Layer 6 of a small transformer language model trained on English Wikipedia (10 layers, counted from 0, width 128).
A neuron adds its activation times its output weights to the MLP's output. To switch it off is to set its activation to zero at one token and run the rest of the model.
A neuron's activation on a vector x is SiLU(gate . x) times (in . x), where the dot is the dot product.

Input weights of the MLP neurons that the questions are about. A number n stands for n times 0.00065.
n77 gate: -121 -27 30 9 99 212 113 -45 162 22 338 69 -49 -110 327 -221 35 77 -35 108 36 -67 -383 137 447 155 72 -163 -42 150 205 124 66 75 62 89 -32 -9 141 227 345 104 27 87 144 -309 -79 44 -149 96 39 -247 -71 118 -66 -121 88 -118 169 76 -214 109 73 14 138 -189 -13 -31 -111 -134 310 23 171 22 75 35 173 113 114 342 -17 9 251 67 -45 44 160 -13 79 -9 -66 -31 169 -241 53 -43 31 58 251 44 45 -78 -70 44 -210 193 -22 -14 -177 88 -128 -13 -48 -165 69 -5 213 27 -382 -98 74 -58 -54 -349 53 -155 -13 -303
n92 gate: 112 121 258 -257 -152 -47 90 -145 128 221 -18 248 -33 74 98 -167 -186 -157 -95 90 -473 -186 -86 5 41 -148 -132 55 43 193 42 235 -59 48 186 -223 -96 23 -205 280 114 -118 -42 186 382 -29 -73 -37 -226 295 -18 -53 69 75 -23 -14 -14 -206 -54 88 -123 14 143 57 19 -77 155 -41 -145 -158 -208 -142 -63 0 -73 -32 -171 -108 41 5 14 -234 94 40 -85 28 -344 -280 -87 209 -5 50 -222 95 -133 -280 -178 121 -18 -234 -24 96 -214 -128 197 173 0 90 37 199 -241 0 322 149 149 215 -68 -108 -94 241 67 -262 94 98 -166 328 -70 -136
n178 gate: 107 -134 -46 138 -46 52 72 143 0 -39 -60 -172 20 -63 -99 -16 -284 -95 -142 111 103 -71 -85 97 136 -67 4 -4 -278 51 -8 -110 -87 99 83 197 252 178 125 84 73 -85 -4 -158 -88 -12 116 -90 -196 12 -137 -41 16 104 -213 -329 -253 46 -154 55 -139 -73 -185 -145 77 -90 32 54 12 28 -51 -68 -57 146 97 34 -4 -40 -85 29 325 -101 12 211 72 -28 218 -296 90 -12 51 -193 -50 44 207 111 -218 185 -42 0 -285 -353 8 -124 -31 -12 105 80 110 -264 122 -109 101 -4 161 46 104 330 199 153 -90 107 -4 99 55 76 134 11
n190 gate: 129 -188 21 -42 180 4 -43 9 -269 144 -110 108 120 -246 -65 119 -92 -318 -201 -146 160 -17 -53 51 -371 30 -56 -190 13 -119 188 9 -325 -104 -51 -21 269 142 166 105 143 100 73 -308 -65 -22 155 114 -26 -184 -257 163 166 -28 185 -34 -85 0 -50 -64 227 -53 17 -70 89 160 -69 215 -120 9 276 -26 213 193 -17 166 136 -95 194 275 84 132 116 -73 -152 299 61 -86 67 -255 -21 315 -109 52 30 67 -65 -266 71 -144 -26 18 139 46 -143 -128 131 -52 64 -90 -64 -30 21 66 -46 166 -25 13 65 30 44 -181 -117 -211 149 -122 -206 42
n203 gate: -92 -147 8 -12 202 -150 -16 60 -360 134 114 -135 4 -20 -4 -59 -8 8 -93 159 40 4 -123 103 118 -56 149 177 -124 -28 -120 8 38 -272 96 -167 -168 132 -78 77 -184 27 -347 -143 -158 -128 145 170 61 -12 104 -197 198 -226 117 189 -32 -176 -71 247 -204 102 -90 -74 128 -112 -40 -63 -166 60 127 134 236 40 181 -155 -20 -65 31 -302 -27 106 132 21 81 -151 -160 44 -79 187 119 -180 86 -20 118 97 -145 248 -109 31 37 -148 71 67 94 -165 165 -61 -115 -25 -44 122 91 86 221 142 280 -253 -56 -56 62 104 16 -100 99 -4 -68 50
n267 gate: -88 41 -89 -125 35 -88 156 84 -281 25 -174 205 -63 -70 146 111 170 12 73 145 79 -62 -157 -152 98 -137 219 82 -198 -74 54 21 66 283 -158 50 98 87 -8 -59 -61 -49 175 -9 -38 211 20 -152 59 -89 -28 132 268 137 155 -54 20 86 245 99 73 64 -51 -221 -150 -4 184 131 26 -145 25 -72 134 367 66 -117 -268 -160 139 -171 -118 -17 -13 -267 -80 -162 -204 -125 -26 -215 -181 86 162 -17 86 162 -171 133 -198 -184 -169 -192 -109 94 65 167 -94 199 4 78 83 -176 -136 171 28 174 -53 218 71 54 82 38 55 -275 -66 -59 50 -339
n309 gate: -289 -45 -134 79 81 -119 29 -98 -4 28 4 -267 114 36 -114 186 -55 -24 63 12 0 206 -54 -108 -192 -36 -160 -32 198 185 -49 100 -240 83 260 57 92 49 124 -87 24 135 -49 -8 41 -46 -24 -4 -33 -149 -133 113 -181 157 -52 98 -164 52 184 49 243 42 -75 -291 -126 13 204 140 -143 146 -133 265 17 -175 20 178 62 -275 168 -103 80 -12 -143 78 -66 -32 -92 -191 190 -87 -52 287 245 83 24 -59 110 53 -36 32 306 -42 51 32 -80 -75 72 -58 -161 -140 -36 -332 185 -285 -67 4 83 -82 41 186 -25 41 54 -98 -32 -340 -215 -134
n77 in: 164 69 42 -112 -18 -283 122 -22 -80 208 -139 50 -155 43 35 -265 -88 -278 -21 -54 99 -133 22 -352 -76 -270 -252 -148 76 -55 60 -230 -45 100 -159 129 93 -52 184 -153 -46 -319 -9 -211 -39 236 223 51 279 57 -54 225 9 138 189 -22 208 55 235 -4 -17 -79 -83 141 9 18 39 190 -201 -17 -217 -96 36 -17 203 -167 88 195 -266 -447 34 -137 -82 96 -96 107 -70 219 156 113 153 139 -121 237 -8 138 91 56 -125 -17 31 -102 -85 -34 190 137 -68 -101 137 -94 13 21 55 -18 50 -194 84 22 -26 51 209 164 -17 233 -132 127 47 46
n92 in: 92 -50 97 -119 182 212 106 101 -219 -27 -117 -141 -32 343 -193 236 262 18 -213 62 -207 359 -61 -23 -22 36 -194 5 -128 45 146 155 -221 -64 425 82 -56 87 -121 -51 22 -388 -164 159 78 151 40 14 -139 -70 -93 98 -90 -21 -237 -124 72 -125 29 336 210 -131 153 -168 -66 28 160 90 99 -150 36 111 66 55 -171 -155 -140 212 58 86 -103 -28 -247 268 -23 9 -84 -260 -142 -263 -100 -192 -27 -167 -104 -102 28 9 248 -49 -102 66 -67 94 -58 80 -188 181 181 176 41 -184 45 132 -4 19 49 14 5 32 -52 178 384 55 68 -335 -210 -9
n178 in: -28 -106 42 -144 -227 159 -139 71 -46 47 26 83 -51 -31 63 -199 -38 106 0 190 193 12 72 240 162 -187 36 27 -353 -43 -94 24 -12 51 90 -59 177 -184 148 -120 138 65 -43 84 8 -65 -23 132 75 -88 -159 -262 51 74 -173 -232 54 -38 -29 -51 -177 -72 92 -301 85 106 -110 -177 118 161 -136 339 -77 51 -19 -30 100 75 4 37 134 4 -169 -117 16 -78 52 130 -126 -96 54 42 -107 -48 81 15 -106 59 -252 -143 -172 -258 66 8 139 61 -150 8 12 -184 12 0 -50 -266 76 70 199 -130 249 269 0 -224 -235 157 -47 248 31 -110
n190 in: -158 -59 31 80 -87 -48 -56 75 -213 176 105 23 130 -172 -218 67 -207 -171 12 -184 -87 -31 -24 -82 -58 102 151 -66 29 -175 -213 16 -62 -44 304 -59 118 -260 109 24 -31 -46 102 20 -4 130 -15 -8 -28 -141 88 61 203 100 -77 170 0 -39 -95 -4 54 -77 -72 218 118 -20 44 112 -172 -110 -47 -209 -102 130 -272 379 -68 -100 -337 -46 197 -53 -75 4 -180 -71 73 257 282 -42 117 85 -35 -145 31 80 -16 134 65 179 164 -142 -181 -43 128 94 -85 28 -23 -107 118 -89 12 -28 -8 -12 323 36 24 94 94 150 -188 -71 149 326 -32 31
n203 in: -8 -196 -142 -335 -57 72 -194 -46 16 99 -87 169 -29 -37 293 75 -170 -92 -33 32 180 237 -196 -74 -53 -95 80 -119 -298 -107 -54 193 44 -23 -209 -150 107 -67 111 -251 -65 -204 -308 81 -38 73 335 58 -452 106 -32 120 8 -173 147 -13 164 78 -31 104 86 107 77 -132 -69 -130 -13 57 69 -42 157 -72 -35 -29 70 -117 81 232 -102 -294 -78 -13 -109 156 -30 12 103 209 -13 65 -91 -49 110 208 152 65 -54 -283 4 29 -204 -30 -31 185 -135 -17 -90 110 62 222 -104 -16 -235 -103 126 249 -37 126 101 -91 56 84 -101 142 136 38 -192 -89
n267 in: 99 -189 -125 -25 181 -297 100 139 84 -234 41 -50 -229 -209 -9 -115 -33 100 407 -242 143 -206 -44 -21 -76 -47 22 25 174 115 112 306 36 -28 155 -94 -4 30 92 136 169 -8 -26 71 -183 -214 -38 -98 83 53 71 -243 -325 37 -198 43 229 80 -82 56 0 35 18 -269 -18 -40 238 301 -58 -142 68 202 36 -95 64 -134 110 161 -165 86 -51 -102 43 202 -205 -193 13 147 187 -198 -107 55 -71 -57 -43 -121 156 -69 197 -170 237 -297 50 199 72 249 63 -35 -47 -157 -51 68 -111 -191 -193 -126 92 -43 9 -69 -36 73 -223 220 132 123 129 92
n309 in: 39 186 29 -147 9 114 241 4 -115 -47 -213 209 191 -30 -74 -77 -177 184 -148 -248 -100 -276 -208 -137 -204 211 157 -55 67 175 69 -18 119 -185 139 -39 49 -61 -203 -141 -136 0 234 53 -39 -116 -30 222 -13 -159 88 160 64 -61 -42 -209 73 140 178 43 0 -111 137 -270 317 139 -304 43 -76 52 -47 53 49 -87 162 -248 84 205 0 5 -34 -13 404 273 202 -65 9 -234 184 -148 -13 271 25 40 -128 -17 83 -82 -278 -60 13 -125 -41 217 -132 -58 85 66 17 122 30 -17 -68 45 109 64 -88 113 -44 -258 134 -217 -237 182 64 -53 143 -134

Output weights of the MLP neurons that the questions are about. A number n stands for n times 0.00064.
n77: 178 -200 -209 221 -172 -70 17 283 120 212 -195 66 -70 25 -224 -247 -180 -213 279 63 -5 -32 133 137 -73 -120 -68 52 -276 0 -46 -118 163 145 94 73 84 88 -274 -211 -75 44 -211 210 -178 167 -23 12 99 -138 -142 73 33 -188 -65 -31 -86 -85 -91 -138 195 -54 29 -68 -69 -23 48 -179 20 110 -254 20 -283 -164 308 -103 -205 -70 -233 -53 87 35 -108 -103 -16 178 -183 38 -50 -121 -113 21 -183 178 -61 214 45 -156 -87 84 -88 -123 37 157 74 163 143 -99 209 -65 -102 0 123 -52 -33 -81 -32 57 -79 70 145 84 -93 435 103 50 17 109
n92: 34 -121 19 26 68 -211 -49 -350 -274 329 157 -148 -50 27 176 -235 8 -45 296 18 -202 17 188 -73 121 136 -51 55 -207 139 40 -69 -62 -167 -14 13 201 36 -34 135 207 -19 8 123 374 201 39 69 101 4 -111 -103 99 -93 228 -138 170 169 -187 9 -9 -45 300 -236 55 50 237 -216 219 247 119 194 59 -162 -239 195 173 -149 -10 156 83 41 -30 141 78 180 159 18 44 -84 -159 -87 133 -115 157 148 4 -54 -147 42 120 45 122 -125 66 -215 -51 178 32 -26 -109 -337 284 -198 -185 -41 139 -197 -52 46 299 13 49 -289 70 -152 147 -36
n178: 20 -80 -21 93 -108 176 -29 12 -86 -139 -143 -20 -151 69 -74 352 4 -198 0 -93 99 -187 30 -80 -55 -64 119 -134 98 115 16 178 134 28 35 28 16 -12 156 19 80 0 23 -33 -115 -240 146 43 112 -311 -105 102 -83 117 51 -91 8 -8 -119 193 12 -79 100 41 -75 -325 12 169 -246 -98 264 -168 79 -99 -149 33 4 24 -375 -45 239 -15 -127 54 -28 56 113 -16 20 -153 110 48 -384 258 135 -51 -87 61 69 131 198 37 305 143 -116 137 -28 146 -116 113 309 -216 16 184 -72 -136 -229 33 -38 -87 -181 204 -45 14 76 -183 -61 -142
n190: 54 -8 116 -222 -247 -60 -79 -122 20 23 47 -154 -229 -79 317 206 134 -99 137 -171 -5 179 -245 5 67 69 70 -144 -180 -77 14 -63 -222 59 55 -167 -224 9 27 21 0 -39 52 -43 -108 149 46 -122 192 -60 -185 -116 288 -60 130 -252 205 9 83 -189 103 43 -92 477 138 169 -44 -188 40 -39 -162 341 -285 -191 210 -127 -80 -68 96 177 -27 -224 -35 -19 265 55 78 -19 -325 156 9 114 25 21 240 101 5 -150 202 -278 120 -38 -104 48 -9 -300 69 290 -132 -89 -122 64 -50 237 133 57 70 -21 73 26 -109 313 -46 -180 251 -23 162 -315
n203: -9 106 5 190 79 236 -100 -91 -211 -27 -17 -35 -114 -181 241 -93 -152 -193 -67 117 -361 -68 -200 74 188 -116 176 -56 70 242 -63 35 90 -165 155 61 -95 135 417 -46 40 -33 -21 116 196 29 39 -9 -53 45 -9 -61 26 -176 -57 -98 -137 -75 -126 -149 -145 33 76 -106 -437 -34 4 78 210 -161 50 131 -52 31 33 185 -272 -125 -39 -101 -62 -109 129 -37 -4 178 -130 186 -393 215 345 -36 -29 -5 -124 245 -31 -164 -389 -254 31 -187 -133 -14 169 -195 -162 37 -74 -74 80 82 80 56 188 32 115 53 -171 -67 -51 9 90 144 160 -109 226 384
n267: 141 75 39 -192 393 210 -55 0 -221 89 74 -16 -74 -38 -71 -241 210 -98 216 83 37 134 -9 -146 -16 -136 194 -108 145 69 16 142 75 111 201 41 -105 -183 -116 -184 0 97 109 -47 21 -177 114 178 -140 -17 112 -113 40 -100 133 67 49 109 -117 -4 36 254 165 -4 52 -31 -55 -270 162 52 31 214 -174 -37 -83 15 124 -136 123 345 37 -23 -254 -85 117 -226 33 126 54 33 -93 -29 182 -19 -16 278 -180 -248 -103 131 149 -31 65 -156 300 94 69 86 -60 -12 94 49 37 158 66 25 216 -38 -158 167 322 230 175 290 222 59 204 -163
n309: 13 135 -28 109 -42 -108 9 110 173 -87 -148 -36 30 105 0 61 102 46 72 -163 35 -192 -197 -104 -53 -394 -78 273 -180 9 -31 75 -222 206 155 4 -59 100 -35 75 108 5 335 84 -106 -47 -79 119 9 -163 59 22 145 109 293 -145 -298 -18 -17 150 -22 109 27 -130 243 -267 -125 -194 168 -109 258 35 162 45 72 -4 -28 286 -20 29 -18 169 -26 158 154 -125 -149 64 4 419 188 -76 -29 -142 62 -95 107 69 -360 17 -172 79 -62 61 -80 -98 270 -405 51 184 147 -426 -31 -223 216 37 86 16 -115 25 -147 172 -105 160 4 137 -68 -68

Each question names a token from some text and the token that comes next. It shows the vector x that enters the MLP there. A number n stands for n times 0.0099.

Then comes g, the gradient of the next token's log-probability with respect to the MLP's output, scaled to length 1. A neuron's effect is roughly proportional to its activation times (output weights . g). A number n stands for n times 0.00073.

"q", then "m"
x: 110 134 85 -67 -41 200 148 71 -28 -183 78 50 -5 30 -56 152 117 -19 -48 -118 -148 -18 60 32 28 235 -229 43 76 45 -76 -121 -35 -52 -59 -41 84 17 150 -11 -125 28 2 -19 36 156 -117 -181 -126 -192 -88 -124 87 82 23 -51 -29 -94 258 -153 6 85 -84 -2 -106 35 -59 24 83 8 13 53 -94 -202 69 112 168 -39 -75 43 28 14 -90 64 9 -75 137 38 -207 271 23 119 79 7 139 -101 -98 -87 -58 -72 -39 -8 134 -14 105 -19 -26 21 -68 -11 -73 -110 175 95 -117 -166 -77 -109 133 -233 -11 -126 -296 81 37 -61 7 -71
g: -237 81 -116 1 -132 129 -98 71 97 6 174 -44 -69 82 -17 -33 -66 30 147 -48 -12 147 142 -61 -233 -140 -278 37 39 -87 -42 84 -80 -108 56 188 130 -51 -137 -12 -226 -78 53 93 -35 116 174 -185 -215 -226 41 -82 391 -54 243 150 39 40 37 152 -86 -45 -30 -51 1 69 113 17 135 33 -244 274 -56 -97 17 -28 -52 -104 89 -81 106 -69 197 116 204 137 -277 -25 16 48 135 67 -32 -141 60 -58 -45 -64 70 -16 11 29 63 197 48 210 66 -24 154 119 -101 55 -6 -86 -154 -173 -111 -23 -109 -47 152 97 -71 -74 -96 166 90 140
Which two neurons, each switched off alone, lower its probability most, in order? n77, n309

"1", then "8"
x: -199 -223 5 6 55 23 133 -28 -115 -40 25 229 124 140 -231 78 -38 47 102 19 -13 1 83 -34 -66 -170 -50 113 137 11 102 104 131 -87 107 -21 220 52 -2 181 64 19 168 -122 47 181 -76 -21 -101 -90 142 -49 53 138 18 -26 234 -129 114 -10 129 127 -1 -168 73 102 7 5 -91 210 -124 -39 71 -83 95 40 -116 64 -59 -56 -38 11 61 21 80 -201 234 15 -22 5 155 -23 95 -224 57 134 -21 94 29 -49 5 -70 224 65 28 -128 98 -29 -150 81 5 -195 -117 -125 -81 -10 63 112 -21 15 68 59 43 -163 33 65 172 61
g: -185 112 63 -8 82 -93 -50 64 81 -45 -41 -37 -81 176 34 24 -50 -135 78 321 18 38 -122 -33 -162 -109 -46 0 -254 17 219 103 -159 -143 -59 124 63 83 -29 128 29 82 33 -58 -194 88 138 -122 -79 3 36 -280 -190 -40 133 29 -106 -120 -115 -235 -130 -129 69 -26 76 -76 -8 -193 -88 -72 -3 180 19 32 -66 -185 -224 61 353 115 -255 69 151 -52 53 -28 81 -122 23 82 82 37 -191 -144 -125 -77 141 152 -166 220 -24 -97 85 -141 -106 -19 47 105 51 16 -53 7 -9 -343 -26 -1 -2 109 -142 50 -101 59 79 69 -30 94 -186 -184
Which neuron, switched off, lowers the next token's probability most? n309

" as", then " well"
x: 11 124 -15 -22 36 114 227 -34 23 -203 -26 135 -55 122 -63 220 -40 5 -228 -142 -45 -43 -30 118 192 100 71 -127 -59 117 45 53 13 -5 -69 63 60 -98 97 -46 -56 47 85 69 125 -1 61 -90 -48 -197 94 -9 17 125 -82 182 217 -127 18 -74 -86 -67 -133 42 -62 -57 -45 85 -174 -25 34 -50 -146 -6 -107 -16 -103 59 -234 -309 138 -155 -12 137 90 91 80 -39 -11 76 -81 4 -107 64 -15 62 -51 -42 -84 143 -66 137 27 -2 -43 40 21 -4 -182 91 48 -112 49 40 -133 -188 -26 -22 -63 -119 -27 132 -41 12 39 185 -80 104
g: -123 -60 162 96 -61 -19 255 42 62 -35 -24 19 131 -29 -177 -52 -247 -235 -122 -221 2 52 55 -3 309 -78 -153 -81 105 194 9 40 -27 21 -30 120 84 0 -99 -300 -92 160 -195 182 -53 225 124 -161 -81 -53 -188 222 -231 -181 53 169 58 45 -129 -136 54 72 6 -123 25 138 70 5 -120 -143 -19 -60 -94 108 -122 62 -9 57 102 222 -111 -33 106 8 -56 134 -141 49 213 36 -60 -147 -23 27 10 -22 36 86 77 83 181 -36 -3 242 121 5 -95 101 -101 27 14 -38 73 -33 194 233 -43 33 -123 150 81 56 19 199 124 -220 28 77
Which neuron, switched off, lowers the next token's probability most? n190

"%", then " from"
x: 259 -65 -94 69 -133 65 81 -70 -43 -135 115 -81 51 87 -105 165 190 29 -10 -140 -49 -12 196 -3 -1 163 -123 -26 -172 -224 -20 136 -54 144 -109 -34 164 -74 120 42 97 -40 -149 20 -209 -28 0 -216 61 -218 14 -16 123 127 -8 -37 -11 -100 55 -63 -55 110 -129 156 108 -15 -4 148 -107 161 -69 165 -101 -23 -129 -14 97 8 -102 -55 47 90 -9 40 87 61 212 84 -92 50 100 63 -20 41 201 -161 -97 103 2 -147 -74 116 178 -98 -105 -5 46 113 43 -87 51 -56 5 137 58 -98 -32 -4 33 16 -121 84 -143 -200 -132 -136 35 18
g: 17 31 -67 -47 -238 46 -14 -256 149 -75 100 124 101 6 180 -31 132 101 31 -167 -50 272 -38 55 -120 -268 -349 -226 -98 -160 -107 -112 -75 -31 12 27 33 114 19 107 28 -17 90 -109 61 -13 -135 -60 -55 -204 -93 -113 42 40 -288 114 -190 -21 -34 17 -54 116 78 66 105 -101 -75 117 -55 50 -33 97 -171 56 80 235 -101 -180 -177 54 116 -114 48 -22 -33 -143 -47 -224 -152 67 36 12 -2 165 -60 -49 48 -31 -77 140 203 -1 234 -22 -137 147 -197 -29 -92 108 2 1 -307 -104 -21 -125 121 29 59 -70 -77 157 254 72 -126 -34 -30 18
Which neuron, switched off, lowers the next token's probability most? n178

"ed", then "o"
x: 259 -57 -54 -148 -6 11 -15 48 27 -71 -62 -106 -132 -2 -2 15 22 -110 -71 -79 63 -11 -18 188 -51 -182 -114 96 -38 10 -60 -151 17 145 60 89 132 -77 184 24 -141 76 -58 5 45 -34 -90 -98 -116 -42 -43 12 -74 82 42 86 -48 203 145 86 31 60 -53 -91 -138 106 67 80 95 -189 136 -65 -161 58 149 159 117 -22 -64 -193 21 26 -254 17 -95 -190 117 -177 38 159 39 4 40 -102 139 -24 -143 -130 146 122 -75 -82 157 -167 -101 79 -103 15 62 -143 -127 -205 -56 70 -77 0 15 -133 -6 -61 -104 -115 -13 113 153 -54 61 -78
g: -17 34 99 128 194 105 -145 -14 42 280 -251 -14 139 -173 126 -56 57 84 160 -126 -89 -116 -55 30 154 -26 -16 1 47 30 39 -144 -33 7 191 148 20 -79 63 -113 -247 3 -383 -154 5 127 65 103 -48 142 62 -191 -92 -86 -107 -171 141 122 -160 -45 -88 100 170 139 -37 -11 -109 -16 71 -7 128 -65 166 93 -81 213 60 -59 -172 13 -151 -168 45 -209 103 50 -127 -25 45 -83 -107 54 -168 -73 88 106 198 -139 -32 22 152 -16 146 79 -196 54 58 -93 -168 17 -33 -62 104 166 -10 -74 255 -234 144 179 63 82 88 94 73 -99 114 103
Which neuron, switched off, raises the next token's probability most? n203

"ship", then " cent"
x: 39 -85 30 -131 -140 -1 34 91 -136 -296 132 -80 190 119 -234 -43 67 221 104 -112 39 -26 6 40 -98 -33 -18 -40 -88 50 21 17 205 70 -316 75 47 123 -99 15 -48 109 -180 63 43 131 197 -65 -88 -156 206 65 -29 -57 -126 6 89 -91 84 -116 84 35 38 -43 128 58 -110 -70 -133 28 -6 207 -60 155 -283 -118 110 -26 -80 -203 -22 -100 61 91 102 37 40 -38 -85 -26 190 -86 23 88 39 22 -50 -25 91 70 126 33 99 -16 12 -106 100 -144 41 -128 -38 -102 -142 139 36 51 -5 50 26 37 22 14 -10 -6 38 104 42 17
g: 180 -99 -65 36 19 -214 11 70 -13 -46 -24 234 -43 -71 123 -49 128 43 130 -122 -157 23 145 -39 133 -8 -101 44 79 14 136 -22 70 42 -73 -53 30 119 -72 166 51 -24 314 -42 -125 -167 15 95 -329 43 1 143 -30 24 17 -196 104 -5 -66 -101 99 38 176 -175 -45 72 97 109 143 80 59 -81 -14 43 -35 210 -91 -23 25 22 67 -228 -47 -168 -344 61 -234 205 147 -9 35 -98 -84 130 134 53 -55 -124 30 -112 222 -30 -298 -122 86 170 35 56 12 -76 135 -14 -60 -111 -39 155 -118 -48 215 -271 -35 127 137 -101 187 114 107 125
Which neuron, switched off, lowers the next token's probability most? n203

" |", then " −"
x: 31 56 142 17 -203 37 61 42 -40 74 80 61 36 43 10 7 183 -72 -37 -160 -55 -63 134 -4 -179 26 -144 -70 40 98 -141 177 181 -91 -36 1 6 33 115 13 175 -110 143 -29 99 116 -60 59 -81 -126 51 -30 -23 242 -11 -31 121 -31 2 -14 8 99 -150 75 54 -85 -40 -47 -177 67 68 -28 -27 -96 119 153 -18 -14 40 -368 -75 -46 -82 133 35 14 164 -91 -91 -13 -28 79 71 -63 41 -37 -118 -57 -3 17 56 150 101 -182 35 -110 155 169 -154 59 -1 -202 16 -4 -58 -68 81 -73 -11 -10 -45 -48 -81 -67 6 65 24 26
g: -140 168 51 -35 -118 35 55 297 142 -103 -63 -70 11 11 215 183 122 33 -97 -108 192 148 -44 -12 -25 65 -194 252 -169 -148 -9 60 54 107 106 -32 81 -11 36 15 -16 15 -126 1 -87 -79 175 -153 62 -249 -27 -1 119 39 -140 182 -109 107 -180 163 -35 68 -74 19 79 130 -69 69 56 21 196 -73 199 15 117 46 -157 -12 -81 149 26 -164 27 -39 -30 -118 -166 -87 -83 -126 -4 -116 -93 121 -78 131 -242 -37 -157 -298 -151 -182 -159 -47 -90 -119 -180 2 202 -172 -36 200 -11 -60 -136 3 43 95 229 -124 170 26 -195 18 -114 -113 -145 -41
Which neuron, switched off, lowers the next token's probability most? n92

" st", then "reet"
x: 23 -150 90 -17 -15 -44 48 -13 -21 -94 -19 -222 -86 118 103 135 -109 9 83 -153 51 -69 -65 78 51 61 -2 78 29 81 144 -17 289 80 -143 108 -16 19 -1 229 35 61 150 -23 -11 224 -194 85 -118 -96 62 167 -74 325 181 171 77 -70 -87 95 12 110 81 -158 38 196 104 166 115 190 161 236 -187 -39 75 21 -42 -23 -123 -42 -54 -7 52 64 -1 70 165 -6 -69 -41 -94 153 -113 -106 103 -119 119 -10 48 -62 -46 -42 36 11 28 -13 192 54 -78 48 66 -10 94 20 132 30 84 143 95 -133 45 -136 32 -102 -36 -70 -125 131
g: 114 -127 42 -24 -66 -105 -202 56 -77 100 -49 -130 22 -202 -117 -13 -42 74 115 76 -221 -56 -72 53 -63 169 -36 15 -182 122 -31 21 -100 36 -62 -149 -190 -15 -148 167 -40 67 -122 181 131 -119 155 -157 75 18 54 -143 -131 -30 166 -112 -48 -40 -71 -175 -54 171 31 -119 -151 -81 32 -138 -49 -89 147 99 117 -215 -33 -194 24 -83 -23 -52 180 22 -149 -101 -131 -143 29 94 -165 177 37 232 -169 -99 -166 -14 192 -154 -151 46 119 -97 68 105 170 -38 -53 68 -134 73 59 128 20 -42 -95 117 -319 212 99 117 158 137 226 188 -3 -250 -81 -38
Which neuron, switched off, lowers the next token's probability most? n267

"est", then "ion"
x: 67 -4 -69 -197 -90 -38 56 -21 -15 -31 105 12 -22 -32 -7 116 -78 -152 182 -135 -171 27 -25 56 -52 -56 -111 35 2 98 -96 203 86 100 68 -176 -66 -69 125 29 -16 2 -48 44 71 -130 -11 -131 101 -79 -90 195 -100 107 -32 92 118 37 297 100 -56 49 55 -23 86 119 0 124 -38 102 -49 105 104 -63 78 -40 -94 13 7 11 -97 125 -32 19 -36 -27 19 -243 -46 -55 169 -50 -15 -81 217 -202 -71 -213 -166 -9 65 78 38 -268 19 65 -78 140 -25 50 6 -204 -140 136 132 -91 226 -77 -225 -18 70 -82 74 219 78 -33 -19 -64
g: 145 -5 -194 200 34 -181 -73 -257 60 -16 -236 71 142 -18 -90 -19 121 -59 32 -79 -91 11 106 -175 -42 103 44 39 37 -38 48 241 -127 -25 -259 -71 -281 -85 -24 25 -205 -99 16 -204 -12 103 94 108 6 -40 47 20 -234 82 68 -81 -140 -153 68 161 -59 98 -192 153 222 92 -156 -36 131 -9 157 140 -14 54 -75 -130 -72 -20 6 162 1 -30 -16 4 -50 -87 3 24 15 -51 68 25 90 216 147 174 -101 -173 218 28 -78 210 -109 50 90 -38 68 224 25 326 136 21 -140 -77 14 146 -214 -16 -170 -15 -179 10 -13 61 -211 31 153 17
Which neuron, switched off, raises the next token's probability most? n92

" on", then " both"
x: 135 -68 -68 51 -87 -42 179 -21 50 -11 -23 207 42 52 -41 -62 41 78 -58 82 -12 65 -101 61 10 -93 62 -192 -63 14 -12 36 124 -29 38 149 -134 57 69 30 -16 -14 127 48 155 195 108 -13 -28 -72 147 15 70 353 -77 15 26 -16 -27 -86 24 -119 -57 2 26 67 101 98 -30 24 98 46 -69 30 -55 96 189 -127 -213 -388 15 -107 -10 154 23 -131 84 -45 -89 -30 115 6 -75 -16 -73 57 -69 59 155 -42 -120 67 129 63 -3 24 -102 13 -146 75 -44 -100 -69 -83 34 4 -71 69 -92 -132 54 -64 -66 -201 72 113 36 95
g: 2 -121 29 146 -51 98 -24 -118 -50 -28 126 -80 -31 141 31 -138 -243 154 -72 -20 -80 -23 -110 258 265 -109 -26 -42 29 -17 28 -30 42 71 49 31 -111 9 64 -51 -19 -252 11 -88 -107 26 -161 93 271 -250 -39 9 38 -98 -157 77 -208 288 -95 -105 36 37 7 -70 -105 247 -28 78 -191 73 18 -204 63 -109 186 -21 9 -31 116 -141 -141 136 -291 -31 -37 58 57 -70 38 189 56 -60 148 155 101 128 -275 -8 9 -165 -76 -196 11 91 -138 -14 81 -154 -111 -118 156 56 186 -23 59 -119 51 -53 -108 80 -34 170 18 212 -221 -160 137 -13
Which neuron, switched off, lowers the next token's probability most? n77

"5", then "."
x: 1 -184 38 -57 -102 157 89 -28 -82 -58 14 69 70 96 -30 62 35 -133 66 -121 107 4 166 -248 101 46 -112 104 102 -19 -57 -35 239 -201 172 18 92 -41 101 41 45 146 -41 51 -80 48 -147 13 -96 -63 129 -95 196 204 132 57 70 -159 227 142 137 213 -131 -10 16 166 -17 98 -132 291 -62 -131 -43 -196 63 72 -81 -118 -247 57 -114 -93 -4 23 -1 25 0 102 16 -15 132 29 -35 -100 150 -14 39 140 63 26 -44 69 36 106 8 -96 38 142 -75 83 72 -189 97 41 44 -19 1 -95 10 65 -42 -58 144 -129 67 -30 97 76
g: 75 406 -19 12 -156 124 66 -194 -131 -110 -122 -46 -106 -36 153 93 98 -98 -130 -73 31 28 28 -44 84 -204 -30 -90 55 176 -35 96 -14 63 -239 35 -222 163 18 -14 -17 67 352 21 -59 94 -29 -8 28 -153 -131 151 68 192 136 -19 -67 281 47 48 104 7 10 6 -35 -122 -132 -179 -160 -54 -146 -117 5 -7 178 -23 -267 28 -83 -35 104 -114 126 -263 -127 19 -166 149 249 -24 121 -75 39 31 50 -142 -71 -70 -10 -118 -4 -66 176 6 -261 -65 -8 144 -36 16 -43 -6 81 -82 115 158 21 -18 164 62 38 6 -158 -28 -58 -193 91 204
Which neuron, switched off, raises the next token's probability most? n203